Layer 4 of a small transformer language model trained on English Wikipedia (8 layers, counted from 0, width 96).
Take only the direct path to the model's output, skipping the later layers: a vector added to the residual stream pushes a token's score in proportion to its dot product with that token's output vector.

Output vectors of the tokens that the questions are about. A number n stands for n times 0.038.
"ments": 7 4 -2 13 16 -14 -7 -11 -1 2 -2 -9 -7 2 -18 -3 17 -2 0 -12 13 -28 -1 16 -4 -1 3 -21 5 2 5 -10 -7 12 16 -15 -10 -6 -2 -2 -12 6 18 -8 18 5 -4 13 -18 7 -2 -32 12 3 4 17 -6 25 6 3 -5 6 -5 -8 2 -12 13 3 9 -5 10 21 9 -7 13 -17 -10 -2 1 -2 14 27 4 -17 -17 -14 17 5 -15 9 4 -14 1 3 2 -19
" Website": 12 1 -2 -4 12 4 -2 -26 2 -13 -3 -3 1 -12 5 7 2 2 -10 3 -3 13 4 -9 -21 2 -14 -4 -13 0 20 -1 -7 11 -7 -9 19 -10 -1 -15 -2 -6 9 -4 7 -15 0 4 11 -4 -2 -8 -9 10 -6 5 2 20 -8 -11 -12 1 -7 -17 11 -2 -8 0 13 9 9 13 10 -9 -17 -23 3 10 13 4 -18 16 10 6 12 2 28 5 26 2 -9 -9 -13 1 11 6
"vel": 17 4 4 4 -3 9 -10 -16 -2 -11 11 5 1 -7 10 1 -13 8 -3 9 7 3 -1 27 8 -2 -4 -6 -14 0 -1 -3 5 1 16 -11 7 3 1 -7 2 -2 18 -11 8 -3 -6 -8 -4 7 1 -5 4 -3 -14 13 -5 13 11 -8 -1 8 -10 -15 4 -22 -5 -4 26 1 10 2 -4 -1 -12 -3 -12 -3 -5 -17 3 23 11 3 -7 -14 5 -8 -8 13 5 -7 -5 19 -15 -9
"rise": 13 2 9 13 13 -2 2 -6 -11 -2 3 -4 -1 -19 1 -11 -2 0 -3 9 2 -2 7 2 -4 -1 4 -20 1 -22 3 -2 17 13 -13 2 1 12 -2 -9 -19 12 11 12 4 -16 -1 14 10 16 -2 -12 16 6 -12 15 -13 -7 -16 3 5 -4 6 -16 -4 15 4 -18 -12 10 5 12 -2 2 -10 -14 -8 4 11 -9 19 19 15 -1 -15 -16 6 -15 4 1 -5 -4 -8 17 -2 -7
"called": 3 -7 6 -4 10 -8 12 -12 -10 -1 -18 -17 11 -6 4 4 10 2 -5 -33 -13 11 3 19 -21 -19 6 -25 0 12 7 -1 12 26 -16 -22 36 4 5 2 -19 -7 25 -41 -5 -13 -7 -8 27 -7 11 -10 7 -9 5 49 4 9 -8 19 6 -4 -30 -23 12 -18 15 0 4 -5 -7 7 -1 11 -6 -13 4 12 23 -25 -3 24 6 1 16 -8 13 19 -8 17 -3 -9 -15 8 4 -13
"гъэ": 29 5 27 -1 4 21 6 -31 -36 -49 16 -7 0 -26 -10 -4 29 16 -9 -64 -31 -34 -13 31 -6 -21 41 -81 -48 -31 70 -6 21 19 -16 -22 66 -11 10 -14 -23 -30 41 -58 33 -57 -23 -2 31 27 44 -63 -2 -1 -19 69 -39 55 -7 32 -11 12 20 -80 55 -25 13 2 45 -4 -17 11 7 -26 -5 -29 -4 28 52 -43 27 95 35 16 -8 -34 72 0 -1 33 30 -57 -44 14 -9 -21
" Family": 8 -3 4 0 24 11 -1 -4 10 -2 -8 10 0 -3 -7 8 0 8 -10 -18 -6 -8 -4 6 -16 -10 -8 -9 -6 -1 8 -8 3 3 -5 -11 19 13 -1 -11 -16 -1 11 -9 6 -9 7 -3 6 -4 4 -17 11 -3 12 1 -12 5 0 -2 0 0 -2 -20 2 11 -7 2 12 7 -4 1 0 -6 -3 -13 5 -19 -2 7 8 15 15 1 -9 13 28 -7 1 2 0 -7 -8 -1 10 8
"fort": 3 -16 10 -9 -8 -1 -2 -23 2 -4 19 -20 4 -11 5 8 -9 6 -8 -11 -10 1 -3 7 -5 6 9 -4 -18 4 4 4 20 2 -1 6 13 -20 8 -13 3 7 20 -6 -4 -13 -12 -4 16 16 1 -24 3 -14 -2 11 0 13 2 7 15 4 -2 -11 12 -15 -1 -2 5 -2 11 4 -6 -2 -13 -20 11 13 12 4 11 24 1 9 4 -4 12 -12 -1 8 3 -32 -9 9 0 -4
"IUCN": 13 12 -7 -10 32 -20 1 -12 0 -21 -12 -4 -12 -22 -19 21 9 -6 -4 -11 -24 19 7 1 13 0 15 -23 -16 -14 23 -6 -7 18 -12 -24 14 10 12 -14 -11 10 20 -4 2 -27 -8 15 -7 -5 15 -3 11 -8 4 12 -7 -2 3 -1 -23 8 0 -37 23 -26 2 -7 28 4 12 2 -14 6 2 -15 20 -11 12 -10 -3 38 46 -1 -10 -2 28 5 7 1 2 0 -19 7 -13 9
" Hispanic": 22 1 4 -5 20 9 -3 -13 3 -3 -3 -4 -3 -21 -4 10 3 20 -13 8 -2 1 16 -6 -7 -6 8 -16 -6 -14 18 -7 10 27 -18 -9 21 5 9 -21 -29 -9 6 -3 16 -1 -4 11 0 14 13 -3 -13 -6 5 22 -7 22 10 -6 -10 -13 4 -18 13 -14 9 -17 8 -3 4 2 -4 -25 5 -18 -8 5 15 -13 -11 16 11 12 -19 1 1 8 11 2 3 -25 -13 15 3 -10
" Pertusaria": 31 4 30 2 3 25 3 -32 -37 -48 18 -6 -2 -26 2 -4 26 13 -2 -57 -33 -26 -12 29 -10 -20 41 -70 -51 -29 63 -5 19 11 -13 -20 64 -5 17 -15 -20 -28 31 -49 34 -51 -22 3 28 22 45 -56 -3 0 -28 56 -34 47 -8 32 -10 13 24 -76 52 -30 10 -2 37 -3 -20 6 1 -25 -2 -26 0 27 56 -40 28 79 28 22 -12 -28 65 -1 -3 35 24 -48 -42 7 -12 -14
" Conservation": 20 -11 6 8 22 7 3 -21 -4 -11 -2 8 -5 -19 -3 -1 7 -15 2 -4 -10 3 -2 7 -11 -9 13 -5 -8 -5 18 -18 -3 7 -28 -15 13 6 -5 1 11 -4 10 -1 1 -9 3 2 17 14 21 -13 3 1 6 -2 2 9 -7 -14 -28 -14 4 -34 17 -9 7 -23 12 -1 4 8 -13 3 12 -11 14 2 14 24 11 15 16 8 8 -10 32 2 4 16 -13 -13 -10 -5 -12 -23
"\"": 5 15 2 5 7 -2 4 11 -6 8 -14 10 10 -21 -15 5 12 2 -1 0 -3 -4 9 -14 -15 -4 4 -8 6 -3 8 15 1 10 1 22 3 -9 17 -12 15 17 13 -10 -4 -11 6 -6 16 -9 -7 -6 -8 -8 -1 2 15 11 -8 6 3 13 -3 -13 9 -1 2 -6 1 -3 -5 4 -1 -1 22 -3 -5 -3 0 -10 -3 13 -8 9 -1 9 -15 -19 0 -11 -5 -21 0 -6 -2 -20
").": -3 0 -11 24 -5 -14 8 -4 5 -12 -16 6 -5 -14 4 1 -2 -17 -21 8 -7 -13 14 3 -8 -2 10 -7 -13 11 14 3 0 6 9 5 32 -6 13 -10 -4 -1 11 -24 -1 -18 9 -4 16 -4 0 3 13 21 -3 9 -6 18 -3 -17 -3 -8 5 -3 6 3 10 -10 14 4 -15 7 8 3 0 -10 -3 6 -20 -14 -9 19 -9 19 9 6 7 14 -17 -2 6 -6 -5 -5 -1 -6
"Eukaryot": -3 -1 1 -2 2 18 -8 -19 1 -41 18 -2 0 -11 -14 5 29 0 -5 -29 -7 -8 1 7 2 8 41 -29 -4 -34 26 -3 -19 28 -20 0 26 -14 -5 4 -6 -19 0 -4 -6 -21 5 8 -7 14 25 -4 22 4 -17 14 3 3 -2 26 -8 4 8 -32 29 -24 5 5 11 -2 6 -10 5 -9 17 -27 10 -2 10 -8 5 37 1 13 11 -26 39 -21 8 17 4 -12 -22 -1 -20 3
"album": 10 -17 12 -10 15 15 0 -8 -18 -18 -4 23 11 -8 10 14 3 -3 -8 5 -1 15 -5 4 -7 -7 4 -6 -1 0 15 3 -10 12 -1 -6 13 5 -4 0 3 -11 5 -20 13 -8 -7 2 -3 -3 13 -22 3 -9 -7 31 2 15 2 11 -5 -1 1 -24 4 -24 5 -5 18 13 -5 5 -1 8 -17 -16 -8 -2 18 -14 4 30 14 -4 4 -7 14 -20 -7 5 6 -14 -16 3 6 -27
" Animali": 21 3 5 9 13 15 -3 -25 0 -15 19 3 -2 -5 9 -3 -6 2 -15 -25 -12 -4 -13 -13 7 -13 5 -13 4 -10 17 3 4 9 -18 12 3 1 0 2 8 -16 6 -6 1 -14 -5 -2 -23 17 10 -9 28 -5 -3 21 2 9 -29 7 -5 8 6 -29 14 -3 6 -15 2 -16 -7 -8 8 2 5 -4 18 -4 -7 3 -13 20 6 17 1 1 13 1 2 3 14 -6 -16 8 5 0
" UTC": 33 4 4 9 15 9 2 -17 -9 -24 0 17 -15 -15 -12 17 25 -6 -8 -3 -20 -13 7 6 -7 -3 10 -18 4 -37 25 -1 1 -3 -22 -33 6 9 18 -3 8 7 22 -19 21 -16 4 12 -12 3 21 -4 -9 10 -2 15 -5 22 -16 4 -22 -1 -4 -25 30 -11 15 -14 -7 3 -5 10 -7 -19 -1 -8 -4 1 14 -1 7 18 8 -9 16 -11 9 32 7 21 7 -14 -21 -10 3 -25
"–": 2 5 -4 -17 -3 6 6 1 1 -10 7 7 -8 4 1 -4 8 -3 4 5 -15 3 9 -4 4 -7 -10 4 -5 3 0 2 1 -7 -1 10 1 -5 -8 -4 -2 4 1 -2 -11 4 3 -3 -8 1 13 -1 -6 1 -8 0 -8 -10 5 -9 -11 -2 -10 6 8 14 10 11 10 -1 -5 3 16 0 3 -11 -4 7 -5 1 -8 5 6 2 -8 -1 10 16 -6 1 8 1 -5 -4 7 -9
" Representatives": 18 -2 4 9 11 24 -11 -14 2 -4 -3 15 -18 -19 -15 7 11 11 12 -13 0 -4 11 14 -14 3 12 -30 -9 -13 11 -15 1 13 -1 -12 29 -20 -8 -13 -3 -15 6 -12 -5 -12 -15 -10 21 15 7 -3 8 -16 10 5 -11 27 -8 6 -6 4 13 -15 9 -4 10 3 9 10 3 -6 -27 -12 -9 -6 0 4 -3 -9 5 17 14 -1 4 0 23 -4 3 6 9 -9 -12 9 6 -13
"aria": 12 -5 13 -9 19 7 -1 -8 9 -2 -6 -9 -9 1 -3 3 -8 4 -4 -2 4 -11 -6 -4 16 -5 5 -7 -12 -10 7 -9 -8 0 -14 6 26 -9 6 -10 -4 7 -4 -4 -5 -6 2 6 6 -7 9 -8 14 11 -12 9 -9 14 4 -5 -9 -2 23 -8 8 0 -3 -8 -10 0 -1 -1 3 -4 -4 -8 2 3 15 -10 10 26 8 17 7 -11 9 -15 3 2 6 -22 -6 2 -2 -4
"^{[": 7 3 9 -1 -5 2 -11 -8 -5 -14 0 3 12 -6 -10 7 -1 -9 9 7 -1 -2 10 5 2 -3 12 -15 -16 -9 4 -1 1 4 -7 -2 14 -19 1 -19 19 -13 2 -11 -8 -1 0 10 -2 16 8 1 8 3 -2 24 -12 12 -4 -3 -24 6 -10 -13 9 1 12 -14 -2 8 -5 3 3 -16 4 -2 -7 4 18 13 -14 14 6 5 7 4 13 6 -2 5 0 -2 -11 8 -8 -13
"CEST": 25 -15 -10 25 19 11 -12 -26 -13 -20 -21 1 -6 -7 4 5 11 4 3 -4 -10 10 -3 2 -17 1 10 -25 -16 8 23 -10 19 2 -14 -10 4 -7 9 -30 -3 -6 -10 -10 13 -20 -9 9 -17 -6 35 -9 -12 -3 -6 17 -12 36 18 18 -8 9 -7 -19 16 -12 20 -12 17 10 13 -2 -6 -6 4 -8 -2 -1 16 0 -9 34 21 11 3 -23 10 24 6 24 -21 -21 -17 -5 3 -5
"/": 8 -15 -6 -2 -4 -2 5 3 1 -14 7 0 10 2 0 -4 8 1 2 17 -7 14 0 -9 -3 -3 0 13 2 8 1 5 -7 3 -9 4 3 -5 0 -2 1 8 -4 2 -11 5 0 -4 -7 6 -8 2 -5 -6 -5 -1 -10 -5 2 -9 -7 5 -16 -2 3 3 5 -11 4 4 -2 11 18 -4 3 -4 -7 5 3 14 -7 4 1 -5 4 -3 1 1 2 9 2 -1 -1 0 0 -8
")": -12 -11 4 17 -4 -12 8 11 21 -9 -8 -3 -6 -5 9 2 1 -11 -11 15 -3 -12 13 -13 -13 -3 9 -4 2 4 13 0 3 6 8 10 24 -9 7 -2 4 -3 16 -23 -1 -16 4 -7 4 -1 -8 2 -1 0 -3 -6 -2 -2 -6 -5 1 6 9 1 5 5 12 1 -7 5 -11 7 0 7 4 -3 -5 -3 -20 5 -2 12 -8 15 6 11 -15 9 -24 -8 6 7 -2 4 -3 -10

Each question shows what one neuron of this layer's MLP adds at an activation of 1. A number n stands for n times 0.0044.

n80: -12 -45 -36 12 26 -9 7 -26 -21 -20 -37 -8 1 13 -10 18 28 0 19 26 -13 4 40 0 -7 38 36 -34 44 6 17 9 11 -12 -40 4 3 -8 -8 27 -26 1 -42 -1 7 -14 -25 22 -27 26 -42 -22 27 -51 12 -5 -37 -6 7 -13 0 10 -3 1 48 35 22 46 23 15 39 2 16 -13 16 0 -3 -3 0 37 -16 18 1 -20 -45 -12 8 -30 15 9 22 18 1 -44 9 -26
Which of these tokens does it push down most? "vel"

n104: 11 8 -17 52 -43 -17 -45 22 -4 2 19 -7 -14 1 -17 23 -51 -34 -3 22 3 -25 23 -1 -34 -12 -20 -16 -7 -42 27 3 1 -6 -8 3 32 -60 10 24 31 -40 43 -42 18 37 -9 30 17 45 50 10 4 18 -8 15 -5 -16 -30 24 -17 14 -23 14 15 30 -16 -14 -24 13 -29 -1 7 16 23 -1 -21 2 -29 23 1 -24 -31 -11 51 43 5 9 -17 4 40 35 12 -27 -11 -8
Which of these tokens does it push down most? "IUCN"

n362: 12 10 -11 11 -7 -6 13 34 11 -12 -3 24 27 11 -14 -5 37 2 -31 3 -21 32 17 25 15 -13 1 7 12 -26 24 1 -42 7 -24 10 13 17 3 1 -19 19 27 -7 -12 23 -6 6 -22 -23 27 -16 -6 -1 -20 10 -22 -17 11 -9 -20 -2 -21 -1 -41 -38 9 14 -24 3 12 16 -7 -18 27 7 -13 -33 10 -17 -9 -29 -4 2 31 -14 2 36 -1 -3 -21 -3 -26 12 14 23
Which of these tokens does it push up most? " UTC"

n245: 0 0 -1 1 0 1 -1 0 -1 -1 1 1 1 -1 2 0 -1 1 0 -1 -1 1 0 -1 1 -1 0 1 1 1 1 0 -1 0 0 0 1 -1 0 0 2 0 0 0 -1 0 1 -1 0 1 0 2 0 -1 0 0 -1 0 1 -1 0 -1 -1 -2 1 -1 -1 1 0 0 -1 0 0 2 -1 0 -1 0 0 0 0 0 0 1 1 1 0 -1 -1 -1 -1 1 -1 0 0 0
Which of these tokens does it push down most? "ments"

n134: -10 10 -2 -3 8 -26 5 -9 9 17 42 -22 9 2 0 28 -30 -21 17 -20 -13 17 -1 13 14 -8 9 20 1 -6 -25 13 -8 36 10 22 5 -19 -4 -5 1 10 24 22 2 5 -4 -8 -15 4 -20 -5 -22 -44 -22 0 0 -24 -1 -9 34 -12 -40 18 47 -11 33 -6 8 1 9 -18 23 15 5 10 -31 -18 27 6 -7 10 -10 22 -16 -20 9 3 -1 20 -3 -34 -26 -12 9 -5
Which of these tokens does it push up most? "fort"

n164: 9 -7 9 5 14 -13 21 -4 7 3 25 -11 4 -5 18 -8 9 15 -5 13 -14 -34 -10 32 9 5 -25 27 -14 12 9 -13 -10 6 0 1 -19 14 -1 8 -21 16 -8 26 21 -7 10 -24 9 -19 21 -16 -16 -16 -31 22 -6 9 26 -30 37 -16 11 -36 15 7 -9 -13 -7 -11 31 -14 -26 18 7 7 3 -37 -17 -13 25 62 15 -2 -3 -9 6 -9 9 12 -6 -26 -41 4 5 -22
Which of these tokens does it push down most? "^{["

n318: 3 1 2 -27 -4 -31 -18 15 2 2 -19 -14 -59 15 25 11 -16 -4 9 16 20 16 -4 5 17 -25 17 -29 -23 32 -26 12 23 2 -30 20 -2 -21 -12 21 11 -9 32 -3 36 21 -30 -22 12 -5 -12 19 6 11 -10 14 15 -5 -4 12 2 29 -31 -13 58 11 7 -11 -32 -7 22 16 36 25 -8 -39 -17 5 21 -12 -5 1 33 -3 13 -57 10 -8 -23 -3 7 27 -26 13 -10 3
Which of these tokens does it push down most? " Family"

n202: -1 1 2 -1 0 0 -1 0 2 0 0 0 1 0 -2 1 -2 0 2 1 0 -1 -1 0 1 0 -1 -1 0 0 0 -1 0 0 -1 0 -1 1 -1 0 1 -1 -1 1 0 0 0 -1 -1 0 1 -1 0 2 1 -1 -1 -1 0 -1 0 1 0 0 0 -1 0 -2 1 -1 0 -1 0 0 0 -1 0 1 0 1 1 0 0 0 -2 -1 -1 0 -2 0 0 0 0 -1 1 -1
Which of these tokens does it push down most? "called"

n82: 6 42 2 19 -50 -6 -25 21 -18 -6 34 15 -8 22 -12 -15 -28 1 -9 -9 20 -7 -28 -1 7 -11 5 -5 17 -9 -39 -13 20 -1 21 3 0 -25 4 2 43 -11 10 8 -12 29 -5 -28 6 -20 0 1 -37 -3 -18 12 -3 -10 44 -42 -19 7 -20 -8 9 -9 0 18 -3 -11 6 21 4 5 9 13 -1 12 -2 6 10 31 4 17 36 -29 -14 6 -23 2 0 -9 15 29 -18 24
Which of these tokens does it push up most? "vel"

n292: 16 8 -12 1 -1 -11 32 -10 5 20 -39 16 -27 10 -33 28 21 4 17 -4 -4 17 -6 -11 44 -13 -7 -26 -1 -15 13 -28 -9 -22 -17 -20 12 -19 -70 7 10 -21 -35 -10 15 2 -3 -5 -2 -2 -31 -18 5 -26 53 0 13 10 27 -12 42 -46 -20 40 12 77 8 -1 2 -3 -22 -8 -14 7 -17 8 -20 19 -16 14 8 38 42 -10 10 -4 7 10 10 13 -7 -1 -19 -11 5 -19
Which of these tokens does it push up most? " Representatives"

n128: 1 -3 34 19 22 -6 50 -14 24 22 -12 -30 47 31 13 9 -28 -30 -3 7 4 7 0 17 -29 20 -47 3 -11 37 -5 -4 7 52 -7 -35 -16 19 -39 5 4 39 -16 -12 47 -15 -7 -32 49 -36 26 40 -4 -8 -44 5 15 18 -33 -5 40 -20 4 36 -31 -38 -42 18 -8 -4 -8 12 26 20 -50 -25 -33 2 -6 55 -7 19 -25 38 7 -24 19 -17 -35 -11 -5 -24 -26 -38 24 -30
Which of these tokens does it push up most? "called"

n171: 0 1 0 0 -1 1 0 0 1 0 1 1 2 0 -1 1 -2 0 3 -1 -1 0 0 0 1 0 0 0 0 0 1 -1 -1 0 0 0 0 1 -1 0 2 -1 0 1 0 0 0 -1 0 0 0 0 1 1 1 0 0 0 1 0 0 0 -1 -1 1 -1 0 0 0 -1 0 0 1 1 -1 0 -1 1 1 1 1 0 0 1 0 0 0 0 -2 0 -1 1 0 0 1 0
Which of these tokens does it push up most? "^{["

n95: 0 0 7 -4 -5 0 4 2 -5 -1 -2 -2 0 -2 -3 1 4 0 -2 -2 -3 1 -3 3 0 1 4 2 3 -1 -4 1 -4 3 -1 -1 0 1 -3 2 -1 3 -1 -1 -1 1 -2 -4 1 1 3 2 2 -7 2 2 1 -1 -1 -1 -3 -3 -3 2 2 7 0 1 -2 1 2 -2 3 -1 5 0 -3 -4 1 -4 2 -3 0 0 2 -3 -1 1 1 3 0 -2 1 -1 -1 -1
Which of these tokens does it push up most? "called"

n90: 6 31 19 20 -1 32 -2 -15 -16 35 1 -4 20 -6 3 5 15 -52 -21 -11 -9 9 -11 0 -28 -33 -18 1 -7 -19 36 2 -52 -16 -3 -1 16 -24 47 7 24 44 30 -1 -1 -4 5 -13 -42 -11 -6 29 -5 -7 0 -13 -20 6 -1 -26 37 33 -20 13 16 -23 1 -4 -20 -58 10 -58 2 -16 42 49 37 -5 -36 -5 -33 -24 4 18 42 29 -9 -23 27 -5 15 -28 21 -29 27 13
Which two tokens does it push up most, strongest first? "\"", " Animali"

n255: 15 -1 24 38 -13 9 25 14 -29 -11 36 11 5 16 6 -4 -28 -7 12 -43 -23 -4 -20 8 31 1 -15 -11 -11 14 -4 1 -19 21 -10 -22 -27 18 29 1 3 -16 -4 40 25 -7 -9 -2 4 8 8 26 -1 6 -25 -8 1 13 -1 1 -21 -12 19 24 35 -8 27 -1 13 -8 -8 -1 -22 -11 -20 -6 -21 12 5 -13 -23 18 -3 -9 -48 6 -26 5 -2 -15 3 22 14 -23 -10 2
Which of these tokens does it push up most? " Pertusaria"

n234: -6 -8 11 15 -20 -4 27 8 -22 -27 -24 -3 -6 -8 4 12 23 -32 18 8 -8 -18 -7 4 -27 -11 18 24 0 36 9 5 0 -36 2 -7 -35 16 4 -27 -3 -18 47 56 -13 -14 1 19 2 -6 -8 10 -45 24 -3 3 6 41 17 -36 2 31 -26 -6 18 31 13 -9 43 -14 -12 -27 20 21 1 -21 26 -23 -25 -34 16 2 30 11 56 -15 -52 -13 -15 -2 -25 -13 -3 -3 1 17
Which two tokens does it push up most, strongest first? "CEST", ")."

n368: -1 0 -1 0 0 0 0 -1 1 0 0 0 1 0 -1 1 0 0 1 1 0 1 0 0 2 0 0 0 0 1 1 0 0 1 0 0 -1 1 -1 1 0 0 0 0 1 -1 1 1 -1 0 1 0 1 0 0 0 0 0 0 -2 0 1 0 0 -1 0 0 -1 0 0 2 1 1 0 -1 -1 0 0 0 1 -1 0 -1 -1 0 -1 1 1 -1 1 0 0 0 0 2 1
Which of these tokens does it push down most? " Pertusaria"

n200: 0 0 0 0 -1 0 1 0 0 0 -1 -1 0 1 -1 0 1 0 1 -1 0 1 0 1 -1 0 1 0 0 0 -1 0 -1 0 -1 0 -1 0 0 0 0 0 0 0 0 0 1 -1 0 -1 1 0 -1 -1 -1 -1 0 1 1 1 -1 0 0 0 1 1 0 0 0 0 0 0 0 0 0 0 0 0 0 -1 0 -1 -1 0 0 -1 0 0 0 0 -1 -1 0 0 -1 1
Which of these tokens does it push down most? " Animali"

n204: 1 -2 1 -1 -1 -3 0 0 -1 2 -2 -4 0 1 -3 -4 5 -3 -3 0 1 2 1 1 1 1 4 -1 -3 2 -1 0 2 2 -2 0 0 2 2 2 -4 3 1 -3 1 0 -1 2 -3 0 2 -1 0 -1 -1 0 2 -1 -2 1 2 -3 0 0 0 1 4 1 -1 2 3 -2 -1 -4 3 0 1 0 1 -3 0 -1 1 -1 -2 -1 1 1 4 1 2 -2 3 2 -3 -1
Which two tokens does it push up most, strongest first? "гъэ", " Pertusaria"

n360: 5 32 -15 20 -16 37 -4 12 -27 1 27 -2 -21 18 -10 24 10 -14 10 -10 -6 6 29 -15 1 30 2 -1 -7 -10 -11 -24 30 -21 12 -22 26 -29 39 9 -5 -19 14 -49 13 -47 -30 -9 12 -24 -4 -24 -25 15 -20 8 19 -36 0 -5 36 -26 6 -3 -14 15 21 -36 15 19 11 6 -3 8 -13 -6 -9 4 -31 -18 -5 40 39 19 -4 3 15 10 -32 -5 23 27 -27 21 10 -5
Which of these tokens does it push down most? "/"

n367: 28 -16 -7 -5 -10 -2 -5 14 7 23 -27 4 29 1 -31 28 -4 14 16 -21 14 20 8 -4 20 -22 29 -23 11 -35 62 30 -43 49 11 12 -21 33 -22 10 -10 -4 -1 -3 -8 -11 19 -26 36 -6 -9 2 -11 14 33 -6 -36 14 9 36 28 26 -24 9 -4 -7 -9 -6 -22 15 21 -24 -50 -30 -7 -4 0 -6 -40 5 5 1 4 5 -7 8 -21 -16 -2 -17 32 -5 -27 -6 14 -25
Which two tokens does it push up most, strongest first? " Representatives", "\""

n309: -32 17 21 -19 9 6 -22 -15 15 -14 -38 -5 -26 1 -14 -16 14 -17 -12 -2 10 -7 8 10 1 -20 7 -16 14 3 8 -39 -29 12 21 -14 -15 6 1 -13 3 -19 16 -1 21 -12 -4 -2 -14 11 -3 -1 -1 -16 17 -18 1 -1 6 -4 1 19 -37 -16 -33 32 0 21 12 -3 -7 -6 18 -5 30 -24 19 4 -6 12 -2 -1 41 23 -11 -15 34 16 32 16 17 23 -5 4 -4 24
Which of these tokens does it push up most? "IUCN"

n221: 25 19 38 2 48 -26 32 0 5 -5 -41 17 12 29 -24 21 2 15 -5 6 2 -20 5 14 15 26 18 20 -1 11 3 12 -28 -4 -37 -18 -8 3 16 28 0 -46 -15 -32 7 1 -34 -38 21 -13 47 -9 -37 20 -3 -5 -2 -1 -9 -19 -11 -28 -19 -13 -15 7 -13 3 -20 -20 22 -20 4 -11 39 -3 -29 6 -21 -15 19 -66 -10 15 4 -11 19 -11 38 25 -35 3 34 16 13 41
Which of these tokens does it push up most? " Conservation"

n313: 9 37 -22 -8 -15 58 10 9 -1 -10 -27 -6 -11 34 -38 -14 27 -8 -9 -1 39 -10 4 2 7 -23 -63 16 33 33 29 5 -8 -23 -15 14 13 -8 -17 -26 12 -10 -1 12 -26 1 -36 12 27 43 8 37 -33 42 28 19 -3 -44 11 37 -32 0 24 22 -69 8 -10 9 27 -39 -20 32 13 -30 -6 -46 -17 23 33 -16 -2 -23 -53 4 -35 -7 41 -18 47 -16 1 -6 -14 -13 -22 7
Which two tokens does it push up most, strongest first? "–", " Website"

n175: -30 0 -20 -32 -5 -12 17 -32 15 -12 11 15 35 5 -19 -7 -10 -11 14 11 -3 -38 9 -2 -38 18 13 -24 4 5 -6 31 -42 -30 -12 15 35 6 24 40 11 5 6 7 8 19 3 -22 44 34 -3 -21 15 -2 41 -8 -45 31 -23 22 -8 9 13 -2 -13 -53 3 11 -21 33 -7 8 -15 9 27 34 -25 -18 19 25 7 2 -15 -49 -15 -15 1 -56 13 31 10 -11 49 3 -7 -11
Which of these tokens does it push down most? "CEST"

n151: -29 22 28 -3 4 -1 10 10 3 -12 -34 16 26 20 0 64 -12 -12 -17 -38 17 8 13 -19 -5 -20 10 12 -12 -10 18 -31 2 -18 24 -10 34 -18 20 -22 -3 -2 30 -18 -19 2 -25 7 14 8 -17 -14 -27 -2 6 21 -24 4 11 14 -13 -13 -42 -18 -13 41 12 -25 7 2 -14 -14 25 -42 -41 -14 5 13 2 8 -5 18 5 -3 -15 6 7 15 -3 28 17 28 -16 17 10 -13
Which two tokens does it push up most, strongest first? "гъэ", " Pertusaria"

n53: 7 27 15 -37 22 5 -13 0 4 3 -32 29 38 25 -36 15 -33 5 -13 -24 18 25 -26 -5 4 -22 4 2 8 -16 -12 17 5 -7 -21 1 -10 -2 -6 4 10 -30 15 -27 -31 4 -3 -20 4 -21 -5 14 -17 -5 14 2 -14 1 9 -7 18 43 -22 13 28 38 18 2 -7 -23 -3 -13 21 -27 -20 -22 -31 -9 7 21 10 41 10 10 -4 -7 -37 24 -6 9 0 16 9 -10 15 23
Which of these tokens does it push down most? " Conservation"

n92: 0 0 1 1 0 0 1 -1 1 0 0 1 1 0 0 0 -1 1 1 1 0 0 -1 0 1 0 0 -1 0 1 0 0 0 1 -1 0 0 0 -1 0 0 -1 -1 1 0 0 0 0 -1 -1 2 -1 1 1 1 -1 0 1 0 0 0 1 0 0 0 -1 0 -1 0 -1 1 0 0 1 0 0 1 1 1 1 0 0 0 0 -1 0 0 1 -1 0 0 0 -1 0 1 1
Which two tokens does it push up most, strongest first? "CEST", " Animali"

n230: 22 4 19 -13 10 -2 2 4 -3 3 -18 7 3 -1 -18 13 -24 7 -12 10 -8 -4 -15 8 26 8 -20 25 -18 12 -3 -7 -8 -1 -11 21 4 -6 -2 5 -7 17 13 2 11 -11 -31 11 6 -4 -7 12 4 -25 -8 12 -14 -4 20 -23 -8 -22 11 13 32 28 -2 3 -15 -6 -10 26 -2 6 6 10 -8 -14 -3 -29 -2 22 25 -6 -2 -12 2 -17 -13 -7 1 4 -5 -13 17 -10
Which of these tokens does it push up most? "aria"

n211: 4 32 43 5 36 -24 10 -15 23 10 -8 -15 14 8 -14 -17 -33 -46 -6 14 23 -32 21 22 -8 -6 -31 -27 36 13 39 1 -5 -1 -5 -30 -42 -11 10 -4 30 -5 18 1 8 -15 37 -11 -15 -8 -13 7 27 -7 30 1 -60 32 -57 -16 -2 8 13 19 -21 -8 -30 4 -34 -30 13 8 15 -18 -1 28 34 -6 2 4 -14 -58 -15 34 7 11 13 17 36 18 -6 -35 -13 20 -2 26
Which of these tokens does it push up most? " Animali"

n79: -22 -16 17 -2 -22 20 3 8 13 -28 -1 -23 -10 2 26 6 -16 25 6 -2 -3 32 28 -22 14 -6 -47 -20 28 -30 7 26 -20 31 28 -10 -8 9 -41 -4 15 18 8 -17 7 -13 -1 51 -4 39 -17 22 -42 1 8 -24 -44 26 -2 6 -10 30 6 -2 -19 13 -26 -11 -21 -13 -22 31 14 17 16 23 -3 1 18 25 -10 -17 8 -9 -8 -9 19 17 -17 18 -16 17 -8 -20 -4 4
Which of these tokens does it push up most? "/"

n290: 3 26 12 -9 13 45 -8 -1 -6 -14 -11 7 -12 59 -39 -8 39 9 14 -1 26 6 27 19 -17 26 -7 -2 -16 -15 13 -24 15 -7 -21 11 -2 -5 25 -2 -2 -10 11 -12 -8 -4 -3 -8 0 12 3 -16 10 1 10 -21 10 21 -8 12 -32 7 9 25 14 -26 -15 11 3 19 -40 -15 -12 -20 36 44 1 -5 6 21 5 -14 -22 -37 17 2 -26 7 -12 1 -32 -11 -26 -23 -5 24
Which of these tokens does it push up most? " UTC"

n41: -25 18 10 2 4 -10 -2 -31 1 12 12 -6 12 -18 4 -17 -16 22 12 -13 19 10 6 21 1 19 5 43 35 13 -34 -9 -22 14 22 -7 17 10 -2 7 7 -30 13 3 -13 -25 -31 -42 7 5 -16 12 -23 10 -18 -18 8 3 28 -5 4 -25 -10 -23 10 -13 -3 23 3 17 25 1 -19 18 -15 4 -12 12 -27 9 -15 18 -6 15 -35 9 -1 24 25 21 11 -19 27 -7 -33 -9
Which two tokens does it push up most, strongest first? "vel", "fort"